Layer 6 of a small transformer language model trained on English Wikipedia (16 layers, counted from 0, width 96).
A neuron adds its activation times its output weights to the MLP's output. To switch it off is to set its activation to zero at one token and run the rest of the model.

Output weights of the MLP neurons that the questions are about. A number n stands for n times 0.00071.
n2: -86 -29 82 -75 -1 -163 -49 10 35 243 57 87 -63 55 64 -24 6 8 54 17 119 -4 -60 -12 -43 34 174 -96 17 -101 -9 -85 92 1 -47 67 13 -124 23 18 -108 -117 -80 -84 -41 65 -61 76 -27 -26 6 44 70 -8 21 -50 -56 -88 94 48 -44 -11 -94 -61 34 20 87 58 -26 77 -75 54 40 -13 53 37 -140 -15 38 87 -81 95 94 -98 21 -42 43 63 43 -69 -87 105 -58 -6 -40 149
n13: 28 -56 4 27 -27 85 -24 -42 78 -34 61 -76 124 -35 -135 213 -37 94 -64 70 26 -131 42 75 131 -61 -89 8 -8 -7 32 74 73 43 103 5 114 -130 -74 -175 -25 -115 53 -76 107 77 -17 124 130 -72 -55 133 -105 -87 -48 69 -85 -65 -12 -33 1 68 -125 -138 141 -24 -103 -49 28 55 -128 -47 115 -35 -56 -112 10 10 -2 -8 -104 86 132 -5 -19 11 -5 36 71 81 95 -69 -191 -18 17 -45
n27: 48 16 38 125 38 49 -47 -213 188 -41 -78 -45 -61 73 -25 50 -245 11 -87 209 154 -201 -13 25 40 29 -69 112 -97 23 -147 82 -15 7 -19 17 50 -20 -39 150 -103 125 113 -21 197 41 11 -135 128 -52 -126 -43 -10 108 -5 89 -55 117 15 21 38 98 49 163 29 -9 -65 -11 -7 54 -140 172 -48 6 -60 -140 13 82 -116 -22 70 -51 -103 -294 159 -56 181 43 -16 -5 -101 78 -477 -92 25 -66
n29: 78 4 -32 -32 38 42 -85 -82 6 -85 81 42 -85 -88 133 37 -143 -59 3 263 41 -60 -107 -61 -80 -72 -110 65 -131 190 76 27 -74 -4 31 98 -77 50 96 -147 62 -70 177 25 42 54 33 -12 -138 87 -83 -13 -27 117 -63 119 -22 38 -46 54 15 -7 -13 -8 -80 -163 -130 -21 152 -27 -40 -99 11 -135 -136 -86 -3 109 -10 58 61 46 57 80 0 -8 67 115 -47 43 -23 18 -44 -11 180 25
n51: 78 -71 15 89 41 104 -28 -57 105 109 132 -25 99 91 97 -88 -88 -80 -26 -60 101 -75 201 37 -11 112 54 79 42 -16 -71 15 52 9 24 -23 56 -26 39 -15 -7 75 -164 4 73 -97 1 -131 -46 -98 86 35 -173 -166 -2 15 1 -29 -4 24 -168 135 25 -73 -75 21 -103 105 -60 -147 -67 -82 25 -40 -9 -99 -86 136 20 -30 4 15 117 83 48 -182 -30 -62 19 -35 -5 49 86 95 -142 83
n54: 29 107 66 -35 -29 -49 -4 50 -49 70 -82 -53 24 -133 -168 39 150 133 24 -6 75 152 69 8 -15 34 -18 -66 -29 -97 130 98 69 -91 20 104 102 -32 -42 -10 -17 99 -14 -79 -24 -250 -106 78 187 -14 48 -64 -51 64 -97 97 -6 143 -123 51 -45 74 -91 -6 -59 -70 -12 -72 10 -55 -28 79 -44 122 130 -211 84 52 24 -20 36 1 28 -158 4 -58 -135 -48 92 -69 -24 -226 4 50 83 -42
n65: 0 -29 19 -64 44 2 50 55 23 100 -30 -111 25 1 39 -64 95 149 -19 29 -77 -110 80 202 -11 -59 62 -29 -106 5 -76 -58 60 -55 -53 0 80 109 -33 -54 9 -31 71 92 -75 -38 -87 -69 -6 60 -5 -3 40 -210 -58 -51 10 -78 139 117 1 107 -21 -135 111 132 -111 2 111 -168 16 -26 -53 -106 -54 -25 44 129 179 -8 -133 27 -56 126 72 -61 -114 -32 -25 -36 72 -11 84 -4 111 -71
n74: 156 154 -136 -78 37 -157 -101 103 91 121 97 180 53 30 90 -6 43 -236 63 14 11 -30 -21 -16 98 118 -121 39 144 -127 -78 -51 -53 -123 2 -44 -47 61 135 197 -97 -28 7 -14 86 -43 32 -35 -86 23 -26 42 85 -88 -40 -206 -71 68 50 89 -160 -14 -101 58 54 -62 196 146 -138 -110 157 24 -2 -166 98 -65 26 -90 212 13 -140 116 -78 63 -54 -13 7 -70 176 -203 10 -98 -110 54 10 3
n76: -90 -46 -9 66 -23 144 23 -24 31 -87 117 1 33 -65 114 -19 -63 -45 5 34 -43 -25 3 122 -44 -126 32 -66 113 17 -50 -100 73 93 -17 17 -30 -92 -52 -20 38 73 58 96 34 -86 -46 -44 82 69 -31 217 8 -135 -2 -104 -113 19 15 82 16 -111 26 114 -163 -109 98 38 57 -50 54 111 -80 20 72 -110 62 18 46 -27 -16 -36 -29 58 -26 -40 -211 -77 -23 -25 122 -39 102 -48 89 -26
n109: -39 -12 -25 74 -69 120 -112 -195 -11 82 -35 51 104 -13 -30 10 -91 62 -30 74 59 81 -38 59 -75 -54 75 44 -75 103 78 -12 -3 -141 -179 -3 60 37 49 -57 -103 -8 -1 -22 22 -87 36 -48 -33 -78 -62 0 161 -61 -58 -68 -73 36 42 119 84 -37 68 145 -132 -67 -150 -147 70 138 -1 -62 -6 44 102 -16 27 171 -52 -4 -16 46 52 76 98 -109 99 22 -48 -52 -60 69 5 -29 114 -24
n110: 16 -31 107 -90 2 -99 -189 -28 -146 30 121 15 110 -103 1 -165 -22 -15 -165 -37 205 52 -44 -106 -123 79 19 -66 -58 38 93 -150 -55 114 -89 36 -61 31 77 -119 54 24 83 -121 -16 -118 21 -90 120 -14 -69 12 -18 60 -10 -49 100 4 -53 71 78 191 97 32 -70 31 -24 -33 50 41 88 112 -37 43 98 57 59 29 -48 -23 98 -86 69 -17 241 -12 -123 -89 121 13 -48 -132 50 -94 95 -28
n116: -16 22 35 133 -59 9 8 -252 106 114 172 4 101 3 -84 16 -55 71 -18 -63 -33 11 45 30 -34 -109 97 95 55 116 8 28 43 -36 54 -135 67 83 -40 83 116 125 -20 60 91 53 90 -16 -68 -74 -98 -81 -120 -46 -30 -21 -38 31 55 74 119 -41 25 67 -34 -42 -81 41 -166 -72 -155 -7 19 90 -149 42 -76 -22 -30 70 -80 -5 -79 18 29 -87 28 144 31 62 -98 3 -94 -19 -120 37
n129: 111 -47 -3 68 136 48 -120 -164 -116 50 24 -200 26 109 26 52 31 31 -16 -144 -150 5 -70 172 61 20 -12 -61 72 -5 8 -21 35 -55 38 -25 38 45 -90 -29 -157 126 -4 -38 -21 -27 40 -9 70 44 8 59 44 -38 42 28 -19 67 48 -5 13 103 -73 -39 -138 108 175 6 -44 -34 -78 -154 -20 31 7 -72 115 112 -112 -66 -121 39 -103 -51 13 -48 11 -81 -86 -2 125 -42 43 141 67 -12
n130: 82 64 -13 45 -91 -6 143 -30 31 180 5 25 -66 112 95 105 39 -94 64 91 -115 -298 -18 -9 24 -113 -114 112 60 42 -51 -47 -50 -151 -81 -6 79 -80 -63 -77 -11 41 -45 88 -80 3 71 69 42 56 -121 52 63 12 40 -26 -95 103 -9 -105 -70 -21 -54 146 -27 95 -118 -104 -136 6 -57 24 -1 -98 113 -47 -156 -74 81 4 42 -147 -42 -65 70 13 189 136 146 40 1 34 14 217 22 -23
n157: 26 166 -151 -97 -135 -164 5 21 -34 -14 59 -11 -27 -61 27 50 -40 -61 87 105 -62 1 -53 0 97 -226 116 -68 -42 -94 0 85 -1 -132 74 -92 16 126 21 -83 -162 115 48 68 42 -28 -10 38 38 12 28 56 -14 141 20 119 -55 65 -31 -90 38 -6 81 136 -108 -2 -33 60 -53 -57 43 -125 114 21 -85 36 -57 118 62 6 -44 29 -35 -24 89 -92 -225 -119 186 -90 169 -33 104 16 -18 41
n253: -10 -179 -68 86 -20 62 46 53 4 -1 -89 -11 -14 -20 2 -51 37 80 -57 56 -252 49 174 -50 140 -129 28 -43 -122 122 -60 18 107 31 -53 -70 -19 -16 -96 72 -60 71 -71 92 -24 57 45 -40 151 -66 -10 116 -17 -76 56 -36 23 36 -139 -7 -66 -25 171 121 -14 76 -123 62 8 35 -60 35 -55 -106 -155 65 3 116 -66 69 -19 -117 83 4 -39 115 66 -4 -29 -115 38 171 -22 -83 32 -43

Each question names a token from some text and the token that comes next. It shows the activations a of the neurons there, in the order above. A number n stands for n times 0.0064.

Then comes g, the gradient of the next token's log-probability with respect to the MLP's output, scaled to length 1. A neuron's effect is roughly proportional to its activation times (output weights . g). A number n stands for n times 0.00082.

"\"\n", then "16"
a: -5 -25 -24 -26 105 -26 -26 200 -2 156 -26 -27 -10 259 39 -9
g: 9 -209 69 59 -81 -68 277 -55 -87 88 10 75 83 101 -2 -62 -10 -213 37 -61 -113 -139 237 -43 -71 -140 171 108 190 172 28 70 25 -156 -36 -167 82 -22 127 79 -50 -5 98 -199 -104 98 -109 -132 -36 -92 88 129 248 -108 180 -30 30 210 96 25 20 -156 -184 -456 125 77 28 78 -18 -104 -8 -107 -164 -12 -56 -24 42 -14 77 235 53 -81 217 -115 128 -283 59 -72 -91 161 -20 -70 81 64 -17 -92
Which two neurons, each switched off alone, lower its probability most, in order? n130, n51

"ier", then " |\n"
a: 67 -8 -26 -9 -25 104 -15 -1 62 -22 -1 126 -11 -3 -26 -26
g: -39 75 -197 -90 -89 61 173 -115 92 146 99 75 -46 27 -116 -128 23 144 -38 -31 -11 91 141 111 -193 142 64 50 123 72 -111 89 -56 111 143 -214 -39 -3 -36 105 -80 290 -361 273 53 -418 -156 -153 203 29 132 -256 46 -128 -124 -171 4 4 123 15 -19 34 -86 133 80 33 12 219 49 -38 -79 49 -53 232 -73 -98 -22 105 96 7 50 -213 33 -114 -137 93 7 11 60 39 -102 -51 24 -93 -56 -60
Which two neurons, each switched off alone, lower its probability most, in order? n116, n54

"é", then "ville"
a: 208 -24 -2 -6 120 -26 -13 -14 -17 -5 0 275 12 -15 -8 90
g: 78 182 213 -4 345 70 164 -86 23 0 252 -140 -42 70 -94 -183 19 -23 -177 18 30 160 21 -133 -51 174 -69 -139 -63 45 4 -56 -41 -58 -41 -64 206 149 -136 -273 7 25 -90 -41 136 -110 -74 -119 -141 85 172 94 -188 90 19 -90 -21 176 -180 9 -3 82 235 -52 93 -130 179 -168 -15 -141 19 -256 -213 52 -36 -81 154 -274 66 -8 7 152 71 -5 44 -77 87 69 232 -109 -110 26 32 49 73 -162
Switching off which neuron hurts the next token most? n51

"aper", then ".\n\n"
a: -22 -17 -22 -11 -15 -26 -24 0 -24 -3 -16 -12 -26 -26 -24 -15
g: -97 -133 145 -198 52 76 -51 -356 139 -121 126 183 155 -121 85 52 43 116 101 -130 59 -119 18 -58 122 -58 316 240 -104 -34 -60 26 -46 -33 -136 -175 -224 -111 39 79 -15 -53 -186 65 -59 145 224 -77 -3 -36 128 -102 -81 -100 -127 71 118 -31 -70 28 -80 -47 100 92 234 -76 -117 -123 -102 -101 64 99 106 26 -67 51 48 -116 237 -214 10 -34 81 148 227 166 -4 -237 138 58 30 7 -84 -191 123 -95
Switching off which neuron hurts the next token most? n129

" lead", then "ers"
a: -26 -26 -6 24 -17 -21 -26 -20 -25 56 -1 -23 171 -6 -23 11
g: 88 16 -4 -33 -99 -33 -398 -57 355 163 -28 -90 -12 95 -26 312 18 -109 40 58 10 -58 69 -31 110 -12 -56 -68 204 89 6 85 106 -80 78 -17 -139 -134 -217 160 74 42 28 -4 101 262 35 -46 -48 -150 -46 15 -195 143 67 -21 19 -64 69 -59 -39 123 -43 -48 -333 88 -24 114 -103 13 0 -175 48 -17 -153 -150 -126 244 153 -27 -176 -117 -250 -38 66 68 -55 -191 184 89 72 61 178 16 91 -130
Switching off which neuron hurts the next token most? n129

" W", then "ot"
a: -25 8 -2 -25 5 -13 -21 33 -27 -22 -21 -27 -25 -4 -19 132
g: 159 -26 -50 326 91 68 -125 -49 169 22 -8 43 -85 -143 -212 -58 78 -155 -14 -159 14 -6 -125 -194 -91 -143 -276 94 -47 47 -117 -110 284 62 67 -20 -164 -63 -1 67 -127 -40 206 187 -121 -85 13 -51 -40 157 62 174 -87 -22 139 -41 166 61 -153 -109 290 97 43 104 155 -60 2 71 -34 112 160 -106 192 -5 -135 -190 216 -9 -208 -21 76 12 -48 -221 185 -68 -129 -97 97 28 -107 5 28 92 152 -120
Switching off which neuron hurts the next token most? n253

" with", then " \""
a: -25 -18 -8 31 -22 -22 -20 -1 -20 169 -25 -26 -21 27 0 -5
g: -81 55 68 -103 -35 -261 86 -18 -67 -216 -103 208 69 139 -76 -106 68 -51 0 -95 -156 35 -38 157 341 -269 -217 120 -47 -64 220 132 68 -58 93 7 -118 137 -41 -83 222 -53 121 126 79 6 140 -35 -4 130 -53 127 -99 -271 -142 37 14 -29 -69 -77 88 161 -135 144 -62 -75 -216 86 42 -78 105 145 -48 96 190 294 93 36 72 -182 -18 -92 -155 36 -38 -261 -103 62 100 16 -1 117 -105 -53 -9 -119
Switching off which neuron hurts the next token most? n2

"elt", then " sm"
a: -24 -26 53 -24 -18 -18 -24 -4 -22 -19 -21 -20 -4 -6 -21 45
g: 116 87 -325 -13 202 -7 161 77 22 -208 -75 115 52 175 153 -56 -189 -79 -194 116 -20 -56 77 -38 93 -206 -188 34 -256 76 -80 -28 -1 -28 16 -54 67 91 62 8 -11 112 2 62 -142 275 -54 -109 90 183 -24 -89 151 73 143 -116 -48 32 -107 171 -198 -113 -2 -14 -3 78 96 -22 144 -62 -200 1 -3 -98 6 6 -152 -58 -138 162 72 161 225 -67 -63 38 188 13 -220 169 -92 -320 -98 223 59 -10
Switching off which neuron hurts the next token most? n27

"\"\n", then "8"
a: 9 -15 -25 -26 168 -23 -26 12 -1 1 -26 -27 -26 101 132 -7
g: -7 -180 86 -63 -62 -48 213 -113 -32 248 -83 -9 4 102 36 40 -14 -192 123 -112 -58 -113 150 -57 -69 -23 43 234 27 66 -188 132 172 -136 17 -73 8 -53 36 58 -95 108 -1 -280 -87 123 -226 -137 124 -141 128 48 156 -127 176 -10 -31 269 135 91 -100 -48 -125 -353 94 -32 -53 106 9 -98 130 -31 -153 -21 -44 -139 25 -70 90 256 71 -58 198 -15 103 -316 97 -56 -22 200 -33 74 142 43 -69 -138
Which two neurons, each switched off alone, lower its probability most, in order? n51, n130

" Her", then " house"
a: -25 -3 -3 -19 -20 -27 -16 -5 -5 131 -7 -14 -19 24 -17 -26
g: 119 47 82 117 87 13 -4 -148 -110 91 89 170 -161 52 -220 -103 -55 59 76 2 34 92 -31 -42 -57 -65 -74 18 -24 -47 -164 54 -13 -77 20 89 -59 -268 -108 -27 -18 -68 118 185 -177 -224 -58 -43 84 254 60 105 5 -25 -14 223 74 300 -45 133 151 -17 57 -436 222 -163 84 -106 33 -94 114 -211 76 57 152 -6 191 -193 -11 121 56 -57 -121 -31 113 -84 89 -25 -27 -259 82 -117 -57 -179 170 108
Which neuron, switched off, raises the next token's probability most? n54

" November", then " |"
a: -22 20 68 -19 41 -23 -9 -3 36 -26 155 -22 -20 -4 -25 283
g: -19 70 42 -234 -16 -241 15 -103 53 -155 -17 -97 -197 -59 -106 65 165 37 -24 -211 138 -287 -57 20 21 -23 97 -156 -121 -66 37 -22 105 378 -233 -10 -30 66 133 -100 213 21 -92 147 -99 -69 103 -141 94 124 -127 73 -26 12 57 -53 114 79 -93 218 -128 60 33 -20 -22 -53 -187 70 -124 150 26 -36 -92 60 39 -92 237 49 -132 1 37 -217 -146 154 17 42 210 -27 189 -7 39 283 117 -170 183 41
Which two neurons, each switched off alone, lower its probability most, in order? n110, n253

" the", then " band"
a: -26 -22 224 -27 -23 -24 -6 -27 -27 103 -19 19 -26 -12 -14 -10
g: 89 287 -23 -38 183 -56 -67 -73 -106 79 20 -116 3 -84 22 25 -106 117 160 89 -71 278 53 -87 -70 -379 32 -121 118 35 -67 88 224 192 0 147 -19 -117 73 33 48 75 56 -54 -9 -58 -3 -99 152 -32 0 114 -147 -102 103 96 -33 160 -166 0 63 -130 -163 -26 -88 202 172 205 102 105 120 -57 -103 -335 -25 -189 -7 61 -129 -102 -69 79 -173 -77 29 -95 130 -188 18 -153 -194 65 27 155 -222 142
Switching off which neuron hurts the next token most? n27

"D", then "es"
a: -25 156 0 117 45 0 -26 -15 -26 -23 -26 58 127 -5 -10 73
g: -155 -25 -162 -37 138 -78 -170 143 114 12 82 -33 131 139 13 222 201 221 -83 138 244 -166 -93 8 144 -106 74 -116 -160 386 -27 240 6 87 -30 96 18 280 -26 28 -9 9 133 -28 66 -64 -61 22 9 -22 -255 -208 25 -122 -141 -44 -128 116 117 99 -65 -44 51 165 -60 26 -112 -185 -78 5 -148 -248 -39 174 -100 -74 -45 37 -54 -190 -199 125 -102 -16 -76 87 74 -16 -92 -61 115 167 -78 25 -56 -125
Which two neurons, each switched off alone, lower its probability most, in order? n13, n29

"s", then " ("
a: -22 171 17 -21 -14 -26 150 -17 -26 -7 0 239 -22 -1 -11 40
g: -78 283 -49 -96 53 -92 22 -28 -93 -95 -11 122 -167 11 -279 -47 49 -82 -194 -5 149 97 55 115 -160 40 -140 -12 -249 -40 260 84 -217 -76 -20 -18 91 128 173 -110 14 99 123 34 52 -70 221 11 0 169 64 -180 -71 169 -75 -54 -51 9 -153 -4 95 122 75 6 189 -27 -179 114 -16 -432 55 121 72 -33 4 -123 33 -96 115 -77 40 -101 160 219 120 83 -263 -193 6 44 99 -83 0 -1 141 31
Switching off which neuron hurts the next token most? n65

"é", then " following"
a: 45 -22 0 -4 100 -15 -25 -6 -19 -27 -3 72 -3 -6 -14 -19
g: -9 -53 -181 -141 215 18 309 34 41 33 -34 -252 -73 -67 194 -137 32 141 128 6 -16 -236 -4 -105 102 -89 33 -80 171 221 -108 12 129 144 -45 -135 -239 -114 18 -184 54 -32 183 28 -32 13 110 117 53 6 228 -214 -212 -165 -24 -1 -8 158 83 -127 22 145 65 158 264 -22 -9 -60 59 -89 42 -14 -165 44 -23 89 -21 -72 -119 -113 130 17 -27 89 57 68 -77 107 -15 216 -252 -165 -129 -247 75 76
Switching off which neuron hurts the next token most? n109

" An", then " Cl"
a: -16 -20 -11 -4 -25 -21 -19 -5 -21 -8 -3 100 139 3 -24 -25
g: 56 108 119 291 17 -87 264 -30 90 -202 168 43 -62 209 -58 -265 8 -20 -242 -100 50 18 -37 -126 -39 -70 -69 -50 -28 -1 -11 -51 -160 -153 69 0 91 -16 -38 -282 87 22 9 115 165 -238 36 -23 -66 228 12 -197 -7 289 31 233 150 196 10 94 37 225 252 -47 202 -41 21 -155 -45 11 -113 -19 -32 -37 -129 124 -128 -4 -15 -2 -91 75 -41 67 14 83 -9 88 -103 -113 -176 -279 -93 31 -30 -77
Switching off which neuron hurts the next token most? n116

" was", then " one"
a: 25 -21 -3 121 -25 -25 0 -3 -20 -19 -26 23 -23 220 -26 -4
g: 149 286 -92 200 135 -136 -38 19 5 -41 -183 -176 -10 51 168 67 62 -137 -135 73 -52 -37 118 -8 -27 19 244 -17 -141 34 199 -56 -21 -75 -49 35 242 -53 -128 23 -82 -96 44 22 -50 -42 -293 61 101 211 -2 -16 79 49 -55 -192 -268 -47 -11 -280 22 145 -85 90 44 84 192 81 -132 -54 -131 -133 166 269 -154 41 139 91 183 84 -37 -188 63 -311 112 -70 85 66 4 -140 71 -23 -62 -7 -38 -119
Switching off which neuron hurts the next token most? n130

"amil", then "ies"
a: -23 -26 -26 -14 -1 -6 -25 -19 -24 -14 -4 -17 188 -7 -21 -18
g: 145 -74 -48 44 -53 -13 -128 121 -107 144 -42 -169 -118 299 -68 10 166 102 152 -47 -1 187 -73 -269 -229 -16 302 -9 21 -87 -126 115 -154 -112 88 -35 237 166 112 102 69 6 -85 -179 134 -36 35 -38 234 120 -49 -76 167 29 -18 -131 -123 -75 36 114 32 -95 28 -20 232 -39 40 139 -56 -17 -335 45 56 -171 3 -120 47 40 -192 -53 -67 -79 15 167 48 98 -181 34 -91 65 62 -51 -65 -265 182 -108
Switching off which neuron hurts the next token most? n129

"ower", then " of"
a: 14 -26 -22 -18 -23 4 196 -26 19 -24 -7 12 -10 -22 -14 143
g: -75 -127 235 78 -41 49 -141 281 8 265 -84 -102 -88 -230 7 132 -113 285 -144 23 194 -81 -70 -51 -185 238 -142 -33 98 34 -54 -98 76 -30 8 46 167 116 29 153 -235 64 -55 84 -110 85 -125 182 -24 -20 47 -78 -165 -87 -52 -249 -80 -1 191 -53 56 133 -9 44 -67 135 -6 64 203 74 -186 22 -25 91 -34 -106 53 -171 160 -8 62 -132 47 -44 210 -146 -244 -63 41 53 97 -103 153 -223 -16 -67
Switching off which neuron hurts the next token most? n65

" |", then " She"
a: 4 -24 1 -3 -15 -13 -27 -3 -24 -5 -3 124 -6 -16 -25 62
g: -156 -33 -68 111 316 -101 -284 -62 160 -97 -110 -183 -264 15 -34 -126 39 -83 40 18 -226 89 233 -36 139 212 14 39 -139 38 -14 71 102 7 144 22 -238 50 79 10 152 60 120 106 157 82 36 114 -55 22 -186 -217 -139 141 13 139 79 -41 -50 273 -116 228 18 86 64 -64 92 -27 154 -189 115 -31 -64 -179 -82 44 -3 60 121 63 100 -114 65 29 -283 -68 70 -157 -30 -17 85 -13 -92 -70 -190 -105
Switching off which neuron hurts the next token most? n253

" that", then " is"
a: -9 3 477 159 -25 -3 16 -25 -25 271 -10 -6 29 -14 -10 -13
g: 201 63 10 -213 -8 -129 92 -94 -167 -228 250 -18 28 29 -149 -89 -95 76 130 -125 0 257 27 188 83 117 -41 8 -59 -85 -119 -91 -63 155 -143 -96 -6 36 147 -54 128 55 32 51 -68 -257 121 93 -91 43 -62 -38 -212 80 -135 -263 164 102 60 73 108 -95 22 -111 28 -161 75 -127 105 -62 173 -36 -57 -32 263 55 25 -155 -6 -63 156 127 84 256 -280 -186 -5 -58 -110 -150 60 144 151 -65 46 180
Which neuron, switched off, raises the next token's probability most? n27

"n", then "ith"
a: -26 -26 -1 -21 -26 -25 -10 -15 -25 0 -1 120 -5 -12 -11 -26
g: 15 16 -3 39 132 -98 151 62 22 7 40 89 -186 3 119 41 -96 -89 144 -121 -47 -185 -82 -97 -60 206 -179 -51 -94 96 -41 75 -11 -129 -142 15 -28 169 284 -115 -62 -234 -215 35 181 -136 234 161 13 11 351 -52 -298 79 25 137 -36 168 46 -101 -3 -43 157 24 157 -102 45 -256 229 -46 -67 -104 149 85 -46 107 79 -108 -90 -12 -105 -91 -32 29 40 218 27 -196 -101 -191 151 -25 -56 134 -78 -55
Switching off which neuron hurts the next token most? n76

" |", then " France"
a: 40 -26 -10 -1 -10 -23 -19 -10 -13 -2 -2 208 -4 -26 -9 122
g: -34 -18 -41 17 13 -123 -164 -213 133 -16 -61 -175 -77 112 199 72 29 147 -210 -217 44 -35 49 -81 -70 54 10 -64 121 179 -110 -126 262 25 -35 161 -26 281 148 136 -157 65 -83 57 -254 -96 -89 -254 63 -143 13 97 19 1 -28 86 178 68 -98 -188 82 -42 45 120 209 -97 -36 69 121 -158 -21 -281 142 -41 -20 -159 -63 227 -57 -11 111 -96 -26 -127 135 104 -78 -49 108 142 -136 66 13 313 -61 0
Switching off which neuron hurts the next token most? n253

" a", then " studio"
a: -22 -16 -6 -25 -18 -19 0 -24 -26 -15 13 131 54 124 -24 -10
g: -109 54 39 -8 -214 84 -91 229 -1 -303 -46 -47 -158 92 -178 -131 93 184 17 -131 -262 250 -46 156 -51 -165 71 45 188 -54 -68 -105 61 -63 118 114 14 -78 86 4 88 84 42 66 85 -25 230 301 0 -62 190 -319 164 -139 -153 61 61 -118 -187 101 71 -33 194 -83 88 -185 -45 -128 -9 -48 106 -88 -28 -28 19 158 68 46 -121 4 138 -171 29 -169 236 -78 -18 -78 -55 -50 -74 12 115 -49 89 103
Which neuron, switched off, raises the next token's probability most? n130

" release", then ","
a: 57 64 -23 0 -25 -23 44 0 -25 180 -7 -4 42 0 5 14
g: 67 16 25 -12 42 -171 -118 -168 147 -159 -199 -106 109 26 111 -26 -26 358 138 -54 220 -174 -122 -17 7 -128 112 49 -35 121 -73 127 -136 6 126 44 -56 -76 -64 89 -93 -74 -141 1 -46 -77 188 -164 -100 -211 -203 62 71 44 -125 -112 38 114 110 233 215 -276 -104 -47 199 52 -221 50 -56 -100 74 146 25 -8 77 -91 192 14 -65 14 27 111 -141 230 -140 146 242 13 -31 -46 -24 131 83 -189 81 -119
Switching off which neuron hurts the next token most? n109

"\"\n", then "14"
a: 9 0 -24 -23 124 -21 -26 -27 0 -26 -25 -26 -25 -26 54 -7
g: -28 -95 7 86 -18 -16 227 -63 4 135 -145 -57 296 5 49 -113 8 -157 126 -1 -61 -103 287 -127 93 -154 178 -17 56 67 -48 41 -36 -12 -141 -165 90 46 -88 0 8 -56 134 -328 -156 74 -33 -176 5 -103 95 159 174 76 124 21 24 207 156 122 -65 -230 -218 -407 229 60 14 39 -38 -110 89 72 -237 -61 9 -41 110 -27 34 146 -75 -68 87 6 14 -136 78 -87 -125 151 -109 113 52 166 -60 -58
Which neuron, switched off, raises the next token's probability most? n157

" became", then " fl"
a: 51 -12 -12 279 -20 -17 -8 -1 -26 -10 -24 -11 -19 -23 -19 -4
g: -33 -18 -94 -23 -242 23 79 -60 -7 -19 74 259 55 87 79 60 -253 -117 -90 77 165 19 -162 -163 35 81 -155 164 25 -45 -78 108 155 -46 28 -251 -249 -4 -66 -286 36 207 -101 259 41 -256 187 3 143 24 -28 178 -75 129 155 185 121 100 100 112 -55 107 68 -266 -26 -60 -87 -116 86 56 17 -54 83 -193 -49 -13 65 -3 -76 28 172 50 94 -98 20 -35 95 -132 -147 -166 -132 -100 170 189 -119 -10
Switching off which neuron hurts the next token most? n29

"|", then " "
a: -23 -2 161 -20 80 -26 -20 -25 -27 -15 -17 189 -18 -15 -3 36
g: -121 -91 299 39 -3 64 -69 124 118 95 -80 -181 -55 71 99 195 -44 102 46 19 -147 95 -26 36 -25 -62 -85 -150 -15 23 23 91 -137 -129 -38 -88 0 21 -368 45 -136 76 142 -413 -32 32 33 83 -61 211 270 132 -27 -61 98 -86 -16 -105 174 -280 161 -132 180 80 124 41 77 -6 49 -28 29 9 169 46 -99 -183 -32 151 51 -308 10 95 86 -41 142 -93 -166 67 90 -39 -156 -62 124 14 -97 -80
Which neuron, switched off, raises the next token's probability most? n116

"-m", then "o"
a: -26 -13 -1 -6 -3 -17 -14 -15 -18 -26 -5 -21 -11 -4 295 28
g: -74 65 -106 194 -248 -48 0 -47 20 -39 179 -168 -16 17 -98 51 182 29 -63 144 -73 194 -70 188 114 133 -19 -138 -1 85 -208 -17 167 8 105 79 -114 -28 -188 -123 -317 110 254 -42 -217 -303 17 38 95 -189 59 -193 -132 -33 62 1 173 105 -2 93 32 -18 -71 127 1 -56 -52 -87 161 -8 -23 8 -244 196 134 141 -151 135 46 -72 114 -44 -106 -99 184 166 -39 46 54 177 -54 -134 30 124 -186 -78
Switching off which neuron hurts the next token most? n157

" C", then "um"
a: -20 -9 -2 -24 -26 -7 -6 -18 71 -25 -1 29 -24 -25 -10 -26
g: -77 -51 -40 -183 -34 320 -39 10 215 68 -191 -128 -16 -111 -65 77 24 121 -191 9 -160 8 -117 200 -76 10 -68 75 -214 21 -135 -211 -4 123 30 193 -13 121 4 -184 -178 -8 176 157 -147 88 110 106 9 22 -88 96 -134 -163 -54 87 -96 -184 -49 -168 188 -44 107 -3 -149 73 296 73 120 89 233 113 44 -271 -157 -8 -43 75 24 -37 4 181 102 -44 177 -245 69 -50 6 -35 141 -79 13 114 -71 91
Switching off which neuron hurts the next token most? n76

"ir", then "ai"
a: 139 -25 -1 3 -5 -17 -27 -27 -16 -13 -1 0 -24 -8 -4 -26
g: -63 -183 -106 -114 -193 -105 -114 37 -8 39 -87 -46 -212 -182 141 299 67 -51 159 70 -65 -142 -138 -115 -154 86 -1 199 44 55 -80 221 287 -48 -134 -30 62 17 -98 28 -202 -63 36 21 -82 175 -76 -53 44 0 152 119 -63 -384 104 -46 -71 -66 71 -295 -234 -127 -132 140 143 79 -59 106 193 143 87 132 72 -14 47 -22 -99 39 29 -23 -77 97 49 190 -87 167 112 6 133 -54 46 99 82 -60 159 -26
Switching off which neuron hurts the next token most? n2

"H", then "er"
a: -10 23 -20 132 45 -12 -11 -26 -20 -26 82 -16 -24 -26 -8 -26
g: 100 164 178 140 -264 89 2 -150 -68 176 20 167 158 178 -128 -98 -43 44 -77 82 -128 242 -35 3 180 -37 67 -85 79 -117 136 109 78 -43 -114 -59 91 20 -18 -138 114 166 -176 -141 207 46 18 25 -111 -221 19 -125 -50 227 72 100 -129 -20 -55 144 -150 129 97 -89 -249 48 40 -31 -12 -142 -95 -384 -54 28 -35 79 -125 65 -26 30 90 21 -31 -127 225 -25 -26 -164 -69 165 -222 67 -88 206 -45 -109
Switching off which neuron hurts the next token most? n51

" |", then " Br"
a: -9 59 105 -17 123 94 0 -26 -24 -12 -17 184 -6 -21 -26 79
g: 147 87 -163 40 60 77 -44 -211 -53 -14 11 119 84 17 -55 77 -47 62 184 7 12 -146 -106 -305 105 -126 23 8 68 93 -61 -28 135 209 -116 29 87 -121 174 8 76 -209 -80 167 23 -64 49 -183 3 62 -141 98 85 8 -142 23 5 -14 -54 165 -91 186 -170 -97 152 74 2 111 -16 21 346 101 -101 10 -91 35 -92 52 1 235 -161 -133 -191 181 2 -4 254 -308 -197 -80 170 -81 -250 -107 -78 113
Which neuron, switched off, raises the next token's probability most? n54